Layer 5 of a small transformer language model trained on English Wikipedia (16 layers, counted from 0, width 96).
Take only the direct path to the model's output, skipping the later layers: a vector added to the residual stream pushes a token's score in proportion to its dot product with that token's output vector.

Output vectors of the tokens that the questions are about. A number n stands for (n - 500) times 0.0027.
"por": 415,493,433,429,621,521,578,503,506,567,457,568,468,633,702,448,574,565,398,405,399,483,664,612,588,523,459,240,664,705,258,493,452,437,524,70,473,420,717,440,556,612,444,341,503,257,319,571,326,261,358,438,342,524,583,579,459,515,353,484,415,533,461,433,705,395,689,541,605,518,642,601,626,318,532,594,511,309,709,527,627,368,493,568,603,370,427,548,478,579,406,396,591,306,523,533
"ent": 457,662,639,569,404,440,483,582,701,418,538,562,526,605,552,473,630,493,280,556,371,620,552,358,414,397,353,588,446,777,644,476,440,558,650,579,589,607,633,759,431,295,340,604,552,538,400,568,475,176,490,472,323,641,542,580,493,330,486,605,628,565,545,452,618,745,563,382,405,506,326,611,592,706,456,416,387,435,425,589,434,302,614,551,552,513,520,520,638,426,418,549,395,648,678,462
"ay": 417,573,395,476,462,438,462,568,602,403,697,565,232,451,544,364,685,625,565,558,566,430,518,430,479,639,381,552,646,629,451,713,605,617,696,475,430,520,508,368,587,538,363,447,468,454,494,508,552,378,423,639,358,362,787,537,598,433,557,460,568,342,317,421,713,473,605,675,636,546,449,480,602,534,610,425,516,513,354,475,543,520,603,597,373,509,356,437,508,330,468,488,503,452,571,514
"that ": 560,469,758,439,575,778,351,540,245,392,692,346,426,615,356,655,417,645,711,683,555,256,487,426,712,341,361,268,593,577,621,591,705,541,381,222,459,561,488,409,390,310,325,604,657,485,453,550,542,150,763,543,383,639,500,604,417,440,702,292,504,425,562,529,492,406,699,444,485,471,425,341,696,685,318,557,381,306,599,795,256,447,449,629,542,464,638,443,407,535,355,525,361,401,418,431
"ul": 409,695,598,589,497,530,455,522,451,542,476,503,306,612,324,475,510,412,289,519,533,515,552,366,400,337,410,567,387,532,535,361,491,513,497,341,588,475,587,645,559,255,249,323,529,449,577,461,470,533,624,584,538,410,636,566,373,644,339,452,478,347,611,571,653,563,482,394,503,339,429,589,714,595,349,500,586,398,349,481,312,481,445,406,350,509,316,484,309,585,470,421,532,550,643,633
"ak": 500,750,633,471,579,459,569,560,363,660,615,657,256,416,640,345,752,387,584,588,404,410,411,366,721,480,518,595,525,331,384,644,564,441,650,437,483,577,494,575,380,585,418,486,545,488,426,492,503,514,541,516,248,461,683,555,395,435,481,418,497,479,402,575,580,346,473,388,660,626,494,457,419,564,566,352,520,585,464,418,535,598,587,564,506,466,515,267,573,682,329,474,646,597,587,576
"ug": 566,406,500,410,612,516,346,446,662,465,675,463,238,469,628,479,504,371,345,500,511,400,606,289,363,442,703,444,607,581,592,577,582,538,577,419,508,586,334,535,578,624,384,384,437,367,699,491,643,468,360,551,347,473,777,568,530,485,368,368,409,394,655,497,595,277,691,338,542,491,698,503,703,745,356,486,500,487,449,544,564,363,570,421,532,334,572,397,425,696,413,685,438,382,720,695
"man": 339,431,401,506,497,609,540,304,547,444,613,493,454,494,588,688,494,494,441,493,383,573,672,363,562,266,285,391,503,473,605,420,473,328,320,309,386,433,595,552,579,535,331,508,489,394,439,574,429,476,491,589,176,589,454,662,432,519,679,493,399,336,571,654,718,321,587,461,480,449,592,530,544,497,517,403,484,428,631,485,383,518,397,728,534,353,464,563,425,491,526,553,607,515,633,379
"O": 620,594,472,527,513,396,537,331,519,650,588,341,500,466,441,466,452,422,454,621,672,482,602,410,465,597,463,359,437,693,440,532,500,566,378,517,639,639,468,543,401,490,415,445,510,498,553,440,530,533,634,439,667,567,460,500,349,298,589,375,477,694,604,473,490,485,599,690,502,498,551,497,540,578,549,511,443,574,522,364,471,508,614,417,350,459,330,435,567,430,620,622,547,413,515,403
"ther ": 471,433,799,368,472,533,697,508,590,657,319,325,332,607,672,658,802,430,535,402,570,309,565,496,490,302,398,18,808,579,422,448,520,400,734,391,517,618,507,588,397,429,298,622,529,414,755,580,600,333,515,620,562,454,788,706,669,592,443,560,334,413,230,756,551,422,382,496,511,472,616,551,314,355,419,567,274,572,688,659,522,614,538,423,633,551,441,398,518,534,496,549,512,635,713,623
"s ": 359,358,399,418,420,688,445,639,484,626,455,461,491,458,505,597,439,565,641,361,396,623,466,527,372,458,440,598,510,756,473,387,348,509,380,490,437,596,375,298,611,463,360,544,591,605,619,602,548,476,517,487,540,521,682,583,432,532,391,567,521,622,300,427,606,483,473,403,480,551,276,328,582,306,551,458,484,723,500,438,559,458,517,474,565,658,383,710,536,454,520,422,331,353,476,431
"ary ": 463,514,725,307,504,468,496,643,448,340,653,400,301,689,601,504,653,432,350,645,440,582,397,450,467,379,233,581,399,509,485,656,344,566,429,496,466,289,515,406,529,485,678,703,613,656,533,661,352,271,464,165,279,417,703,743,429,585,579,232,440,530,629,274,670,558,760,511,482,524,256,385,625,397,554,312,301,465,642,590,424,316,333,458,559,311,519,443,378,434,536,552,277,568,379,525
"an": 400,581,469,317,462,416,434,421,529,503,517,625,385,486,622,578,495,537,447,452,416,649,492,405,405,465,516,610,525,407,497,691,465,598,571,460,515,489,495,727,555,334,453,473,456,571,510,409,505,515,538,624,371,516,554,396,448,528,386,231,455,513,572,426,639,740,545,413,467,424,361,562,585,623,540,503,456,596,395,479,553,720,500,682,395,569,476,567,537,464,354,570,557,626,370,602
"the ": 506,438,522,356,541,428,602,536,593,587,504,361,504,672,539,494,695,782,601,629,458,334,497,641,542,362,345,235,477,398,582,468,449,483,278,348,532,526,514,503,553,571,454,620,500,540,395,477,532,480,495,677,497,634,417,503,375,494,518,380,606,481,596,541,421,483,595,394,395,409,366,351,643,565,436,566,420,508,470,562,310,560,630,659,430,508,554,565,391,582,540,568,463,425,500,459
"os": 443,630,608,310,494,556,334,451,366,458,609,456,300,478,344,183,449,509,433,452,474,379,503,314,466,354,515,587,471,570,500,687,506,440,451,477,427,444,307,662,473,366,496,549,603,698,500,525,512,414,393,523,560,472,741,491,466,569,484,413,304,563,519,560,662,406,490,531,624,519,454,629,534,624,488,644,622,597,464,439,438,488,536,538,391,747,372,276,480,363,450,409,428,632,440,651
"al": 366,656,514,472,457,504,610,518,568,390,653,500,445,676,576,542,454,548,400,589,412,354,478,361,500,478,589,583,448,339,366,680,473,555,573,526,490,734,634,656,679,623,633,613,434,565,506,455,440,424,603,453,356,588,519,565,450,579,347,531,362,616,632,347,550,493,353,291,526,580,450,657,467,315,472,473,480,346,436,606,506,479,541,438,297,553,401,497,621,377,458,413,500,388,534,685
"]": 496,585,677,676,632,618,472,315,486,648,612,436,446,532,294,649,488,849,465,542,496,405,419,595,766,715,310,385,419,596,558,755,636,544,443,446,596,284,381,592,474,556,432,564,486,478,583,697,456,347,593,521,307,450,737,504,576,546,776,578,366,523,580,472,862,159,674,569,437,284,672,303,361,519,485,406,402,554,429,635,426,473,519,427,295,422,543,457,296,556,213,447,555,312,668,292
"in ": 453,488,518,556,384,648,481,568,638,545,724,250,486,618,474,697,555,559,444,605,493,380,484,567,607,267,724,474,471,479,481,721,597,503,565,395,426,547,641,551,637,446,504,402,721,288,362,457,509,613,518,530,519,556,500,384,738,343,556,401,478,518,374,481,488,629,623,401,428,587,605,421,348,572,270,595,592,459,597,416,354,566,586,569,442,575,550,535,494,479,509,343,366,568,625,608
"ag": 427,470,636,362,542,477,583,565,449,410,680,683,486,516,523,387,474,323,276,459,503,269,494,500,732,404,526,577,731,539,481,538,453,560,659,276,420,647,583,487,510,605,420,546,483,586,403,517,411,496,589,589,387,549,559,367,610,606,386,369,543,436,529,334,778,409,549,562,369,715,466,576,557,581,450,528,452,431,367,300,650,747,609,661,487,534,519,522,454,329,450,594,525,500,493,643
"; ": 366,414,553,595,623,556,301,406,505,489,394,494,487,464,445,561,506,448,519,536,500,580,508,566,450,605,519,585,528,344,465,372,674,511,313,559,512,445,591,578,583,563,398,462,364,459,473,601,606,465,390,532,470,489,524,419,406,593,557,423,435,662,376,475,541,427,390,532,445,312,444,483,562,323,574,398,643,621,634,602,642,481,487,476,702,636,577,254,583,526,495,435,588,551,500,391
"en": 469,648,335,561,394,493,388,517,441,418,773,721,396,586,347,515,609,462,393,511,488,486,506,363,450,459,524,553,388,652,650,551,377,653,552,604,461,621,604,663,683,449,552,357,500,528,351,464,455,354,534,612,450,433,493,441,598,459,325,493,506,374,585,672,593,658,431,355,520,645,364,545,594,664,486,363,510,410,469,503,542,467,620,513,615,550,512,624,527,571,319,509,548,636,563,419
"ation": 656,431,581,657,329,496,582,596,468,625,635,651,212,430,694,423,521,396,408,434,518,273,460,267,568,503,376,671,798,469,410,528,400,394,490,339,484,287,666,560,291,423,557,519,484,635,314,628,388,576,264,599,399,654,645,645,384,267,540,549,397,598,650,560,752,545,617,620,440,621,288,623,548,424,568,542,470,458,674,558,575,381,520,477,418,548,692,601,564,397,523,467,402,541,646,623

Each question shows what one neuron of this layer's MLP adds at an activation of 1. A number n stands for (n - 500) times 0.0019.

n342: 467,502,491,476,535,511,521,508,476,495,509,445,505,529,475,499,451,435,467,485,496,475,457,478,478,419,546,507,436,439,507,468,480,443,553,477,523,457,506,514,502,488,566,468,477,515,527,538,540,556,455,493,545,483,507,500,479,455,487,580,500,550,535,456,490,427,521,489,500,482,529,525,473,536,507,502,533,501,510,451,535,464,569,486,548,539,508,484,471,530,561,468,516,507,479,539
Which of these tokens does it push up most? "os"

n195: 423,603,287,456,468,354,506,469,637,420,383,473,401,488,376,476,605,598,521,471,474,516,475,361,393,563,419,493,459,584,432,310,532,589,347,355,575,420,518,349,223,650,472,435,360,470,640,423,538,369,594,509,465,536,292,430,389,452,476,593,565,467,689,703,443,362,592,354,568,552,551,545,588,494,538,386,431,433,443,382,639,466,403,409,599,468,375,555,539,491,375,488,643,354,420,341
Pushed down most: "in "

n71: 522,342,574,689,593,357,470,562,506,414,466,390,633,458,364,449,378,510,484,482,509,416,423,413,546,484,364,418,451,541,650,336,430,392,533,658,565,538,528,672,570,584,544,571,309,625,591,463,527,682,557,433,539,481,655,626,591,643,353,413,454,506,373,422,341,584,503,564,417,732,537,373,443,506,530,634,431,509,578,582,445,374,687,506,476,708,395,724,642,658,407,468,394,525,596,709
Which three tokens does it push up most, strongest first? "ther ", "s ", "al"

n101: 361,503,396,452,629,658,450,320,596,511,523,480,564,432,419,485,531,482,503,594,614,351,431,578,627,462,640,520,569,426,483,708,797,564,442,599,743,522,603,344,396,401,561,619,546,423,477,535,559,491,622,517,486,587,417,479,591,610,562,418,410,589,522,392,559,463,648,534,483,642,477,712,627,458,554,453,438,466,824,532,473,587,405,509,435,523,619,604,486,448,547,614,475,506,518,650
Which two tokens does it push up most, strongest first? "that ", "in "

n315: 538,562,251,444,618,322,322,470,686,281,406,284,436,460,476,418,327,469,415,444,454,389,441,587,348,600,399,526,589,448,538,514,686,529,264,490,656,574,633,494,454,416,417,587,472,506,380,666,590,639,585,465,649,522,573,462,396,562,581,456,580,516,507,271,442,481,625,453,611,615,712,542,350,731,690,484,602,412,604,510,536,568,379,322,469,548,548,574,524,615,513,497,558,478,347,436
Which three tokens does it push up most, strongest first? "O", "; ", "ug"

n53: 584,420,370,454,514,339,447,366,436,517,377,532,516,435,547,521,369,583,589,455,367,527,327,452,465,631,433,607,612,532,368,577,503,592,524,514,715,400,377,517,640,646,594,436,588,703,523,379,478,540,643,466,559,610,604,497,424,603,491,548,329,603,625,401,562,444,396,395,425,453,538,648,506,571,539,413,614,517,479,471,481,508,689,631,387,509,341,262,579,433,433,580,679,648,515,572
Pushed down most: "that "

n372: 438,516,582,510,398,689,475,400,389,448,365,418,497,442,411,453,409,544,426,465,554,527,449,535,345,425,621,718,474,463,495,423,656,513,516,567,732,389,594,444,534,613,562,422,520,500,637,533,456,584,532,508,528,405,581,404,430,494,605,578,577,418,483,490,290,418,600,500,559,309,570,616,508,309,425,523,455,523,571,516,563,567,453,553,475,375,528,507,502,417,606,471,539,593,390,313
Which of these tokens does it push up most? "; "

n281: 416,539,448,598,362,693,472,522,676,432,474,526,568,398,604,605,678,450,222,557,604,506,452,567,598,432,537,662,558,346,517,516,550,666,561,640,441,520,352,500,590,614,497,580,609,577,517,430,440,629,425,541,506,368,511,389,597,576,432,555,532,455,516,362,600,364,468,503,609,560,597,547,619,554,594,471,289,535,441,334,549,494,470,461,480,506,477,410,651,556,241,443,637,556,315,471
Which of these tokens does it push up most? "ag"

n332: 522,537,400,510,611,424,270,544,461,484,489,533,494,524,482,474,481,503,391,390,613,438,341,532,487,486,339,753,305,503,361,491,539,536,429,620,340,516,281,464,420,633,446,694,371,568,459,522,416,514,523,661,628,438,439,452,322,727,469,418,452,603,630,596,434,484,581,456,492,418,539,514,494,653,530,353,535,392,582,605,358,508,474,555,368,591,564,522,558,472,444,321,449,492,517,447
Which of these tokens does it push up most? "os"

n254: 364,510,559,558,587,591,354,441,460,491,541,552,716,569,450,487,582,477,386,312,485,552,420,552,526,466,429,468,639,613,270,572,343,537,640,277,490,497,732,327,449,404,651,422,503,604,521,680,613,540,459,611,608,407,471,539,475,761,550,720,661,601,493,375,517,422,454,537,414,493,637,661,443,551,536,565,557,482,465,475,578,443,402,573,594,246,416,377,532,491,463,248,586,522,564,482
Which of these tokens does it push up most? "por"

n25: 494,438,388,551,556,385,485,360,347,500,555,540,592,478,596,606,466,311,521,477,555,446,360,392,444,576,470,286,658,480,363,494,463,635,536,379,701,343,450,468,497,508,511,576,661,348,412,347,376,670,586,477,458,327,434,385,465,590,480,633,540,429,634,503,292,609,540,574,589,459,471,509,468,512,601,314,475,375,459,327,519,517,612,479,554,594,367,380,605,428,532,346,445,558,503,620
Which of these tokens does it push up most? "O"

n41: 303,326,703,513,592,407,438,500,490,497,294,503,474,507,610,597,446,417,420,660,683,521,574,716,443,304,272,457,625,293,608,466,599,628,521,476,403,451,769,250,615,520,549,493,340,586,249,554,544,356,556,581,602,510,548,543,490,364,490,706,663,288,606,722,569,322,534,420,604,452,486,476,417,510,417,394,651,567,528,548,475,444,427,650,597,571,408,480,529,384,548,353,518,619,419,598
Pushed down most: "O"

n328: 643,513,390,611,441,558,431,590,460,429,673,467,764,589,477,519,337,575,469,530,529,458,465,599,392,500,561,560,460,624,521,321,408,308,233,583,532,453,447,384,374,458,614,574,449,599,506,555,467,566,610,439,470,436,756,622,466,593,503,724,607,641,520,488,355,497,576,602,479,657,500,506,444,443,589,417,612,530,634,484,534,346,459,220,377,609,592,476,532,350,506,497,467,344,497,321
Pushed down most: "an"

n30: 499,487,491,477,449,483,468,528,527,516,547,440,534,554,440,473,494,530,528,442,543,489,521,522,489,525,490,494,488,497,472,509,518,513,498,530,481,500,571,522,496,515,533,509,484,486,509,518,511,497,508,458,511,522,521,549,489,531,507,482,437,453,495,526,486,502,545,512,503,535,487,471,522,503,525,519,533,465,475,468,489,490,473,513,506,511,532,538,451,478,484,518,522,499,530,548
Pushed down most: "ak"

n148: 599,367,619,596,310,580,440,363,580,798,470,216,647,416,596,609,572,334,333,585,567,716,490,559,423,386,618,481,526,470,467,650,590,642,689,390,613,497,665,437,561,494,478,493,432,483,529,543,618,621,387,480,306,294,522,608,399,378,581,723,500,517,518,553,586,558,540,418,439,684,480,420,530,575,426,490,385,480,470,557,450,767,619,596,552,602,350,513,528,443,537,414,337,553,490,246
Pushed down most: "os"

n261: 615,406,606,471,623,588,309,382,448,525,413,580,608,374,432,465,560,405,476,477,517,660,444,473,564,311,455,497,655,529,568,478,404,577,439,425,567,423,360,566,459,483,470,738,596,439,557,339,491,523,376,546,478,373,587,411,573,401,433,404,391,515,618,396,416,656,589,715,425,754,540,754,482,417,517,578,522,636,360,523,549,375,621,500,520,571,414,497,405,569,497,607,442,610,506,560
Pushed down most: "al"

n250: 603,588,329,616,357,531,332,566,595,623,697,600,507,526,580,394,541,506,464,390,443,556,528,555,461,500,596,503,686,377,532,307,538,465,556,411,513,647,386,506,394,543,548,540,395,431,491,553,417,558,786,623,382,500,340,556,386,407,485,649,497,548,554,551,541,520,459,515,437,606,560,518,386,457,575,569,529,523,596,551,561,704,639,552,680,591,355,646,500,690,494,561,693,319,451,603
Pushed down most: "ary "

n378: 522,529,285,523,515,510,483,556,384,404,516,581,569,421,644,471,534,424,586,479,515,444,510,344,517,554,637,551,441,478,475,517,601,456,582,494,394,404,592,456,436,609,494,405,436,636,478,525,453,654,340,429,673,500,509,511,339,581,567,484,431,631,692,635,547,621,391,436,578,401,635,569,427,272,491,340,389,315,589,281,558,545,657,272,442,608,566,274,374,309,374,432,453,287,552,292
Which of these tokens does it push up most? "ation"

n57: 537,503,585,519,528,476,662,545,245,572,506,477,478,309,693,483,332,479,605,411,412,658,526,681,442,555,479,606,477,506,469,673,531,384,542,571,352,465,468,409,456,422,391,521,483,549,542,423,331,559,389,610,470,637,451,363,416,500,555,407,457,383,632,483,436,533,472,598,388,323,552,451,457,600,514,474,533,354,425,596,278,627,427,283,556,525,309,445,433,571,580,523,637,520,467,514
Which two tokens does it push up most, strongest first? "an", "ul"

n334: 396,369,543,503,621,488,221,549,535,634,398,293,481,343,618,417,432,334,500,577,481,491,413,672,349,465,527,654,503,397,440,391,640,520,476,607,509,636,491,468,494,455,406,579,545,532,366,442,444,540,399,560,455,474,615,476,403,647,309,558,543,675,419,561,562,430,598,657,475,513,445,462,665,479,551,573,550,426,562,576,427,564,565,542,282,411,630,746,503,416,608,479,432,477,569,468
Which of these tokens does it push up most? "s "

n245: 472,333,682,360,462,408,203,730,492,377,376,595,588,647,799,459,418,736,516,648,443,471,418,393,378,480,400,541,670,697,441,351,303,591,642,568,340,378,589,259,427,469,447,579,562,605,355,317,376,410,549,520,577,432,436,669,600,453,480,471,484,455,342,720,855,835,317,410,294,569,604,584,504,430,496,648,343,500,581,629,333,638,622,341,539,740,520,446,440,305,500,700,632,432,492,682
Which of these tokens does it push up most? "ther "

n61: 445,329,477,546,418,632,309,562,403,444,418,541,542,656,506,596,488,475,518,446,435,656,434,473,400,485,604,520,433,408,433,442,547,517,552,485,525,559,473,285,563,594,598,540,293,453,301,523,421,612,566,326,449,579,397,553,497,317,598,375,798,625,333,468,594,494,357,431,421,468,591,576,556,485,528,465,438,448,604,450,533,248,575,386,657,543,515,686,566,427,509,449,531,400,552,485
Which three tokens does it push up most, strongest first? "s ", "; ", "por"

n295: 407,590,389,481,398,316,563,533,632,577,552,400,411,410,741,603,691,314,569,505,545,362,511,460,500,508,503,569,536,471,431,531,436,631,638,601,385,537,440,282,593,482,498,543,470,560,525,250,528,480,532,497,590,446,456,537,458,461,487,543,655,360,608,513,481,482,451,594,460,556,456,598,568,516,440,474,535,487,340,503,529,525,553,418,399,436,410,547,439,521,482,402,641,554,350,464
Which of these tokens does it push up most? "ay"

n135: 589,562,489,295,456,548,601,603,572,342,569,383,452,475,583,509,610,485,573,694,558,509,503,512,308,474,527,543,597,535,466,418,627,568,518,454,637,538,395,523,647,581,511,419,582,456,599,701,549,511,418,511,430,417,282,614,370,593,567,410,520,362,624,477,457,531,357,635,494,640,604,483,515,594,545,431,528,497,753,529,538,536,512,494,517,625,600,464,562,245,618,479,613,330,417,517
Pushed down most: "]"

n163: 489,528,494,512,505,516,469,521,487,492,517,460,498,512,528,520,513,479,526,490,490,446,477,500,465,491,520,468,511,483,468,452,495,502,528,539,462,519,504,524,486,495,503,509,521,482,531,505,434,518,476,492,537,486,530,474,485,487,478,504,505,466,495,489,526,502,467,485,461,488,515,484,530,555,519,481,492,490,506,540,513,518,533,497,531,506,510,450,498,537,482,547,511,493,478,496
Which two tokens does it push up most, strongest first? "ther ", "ug"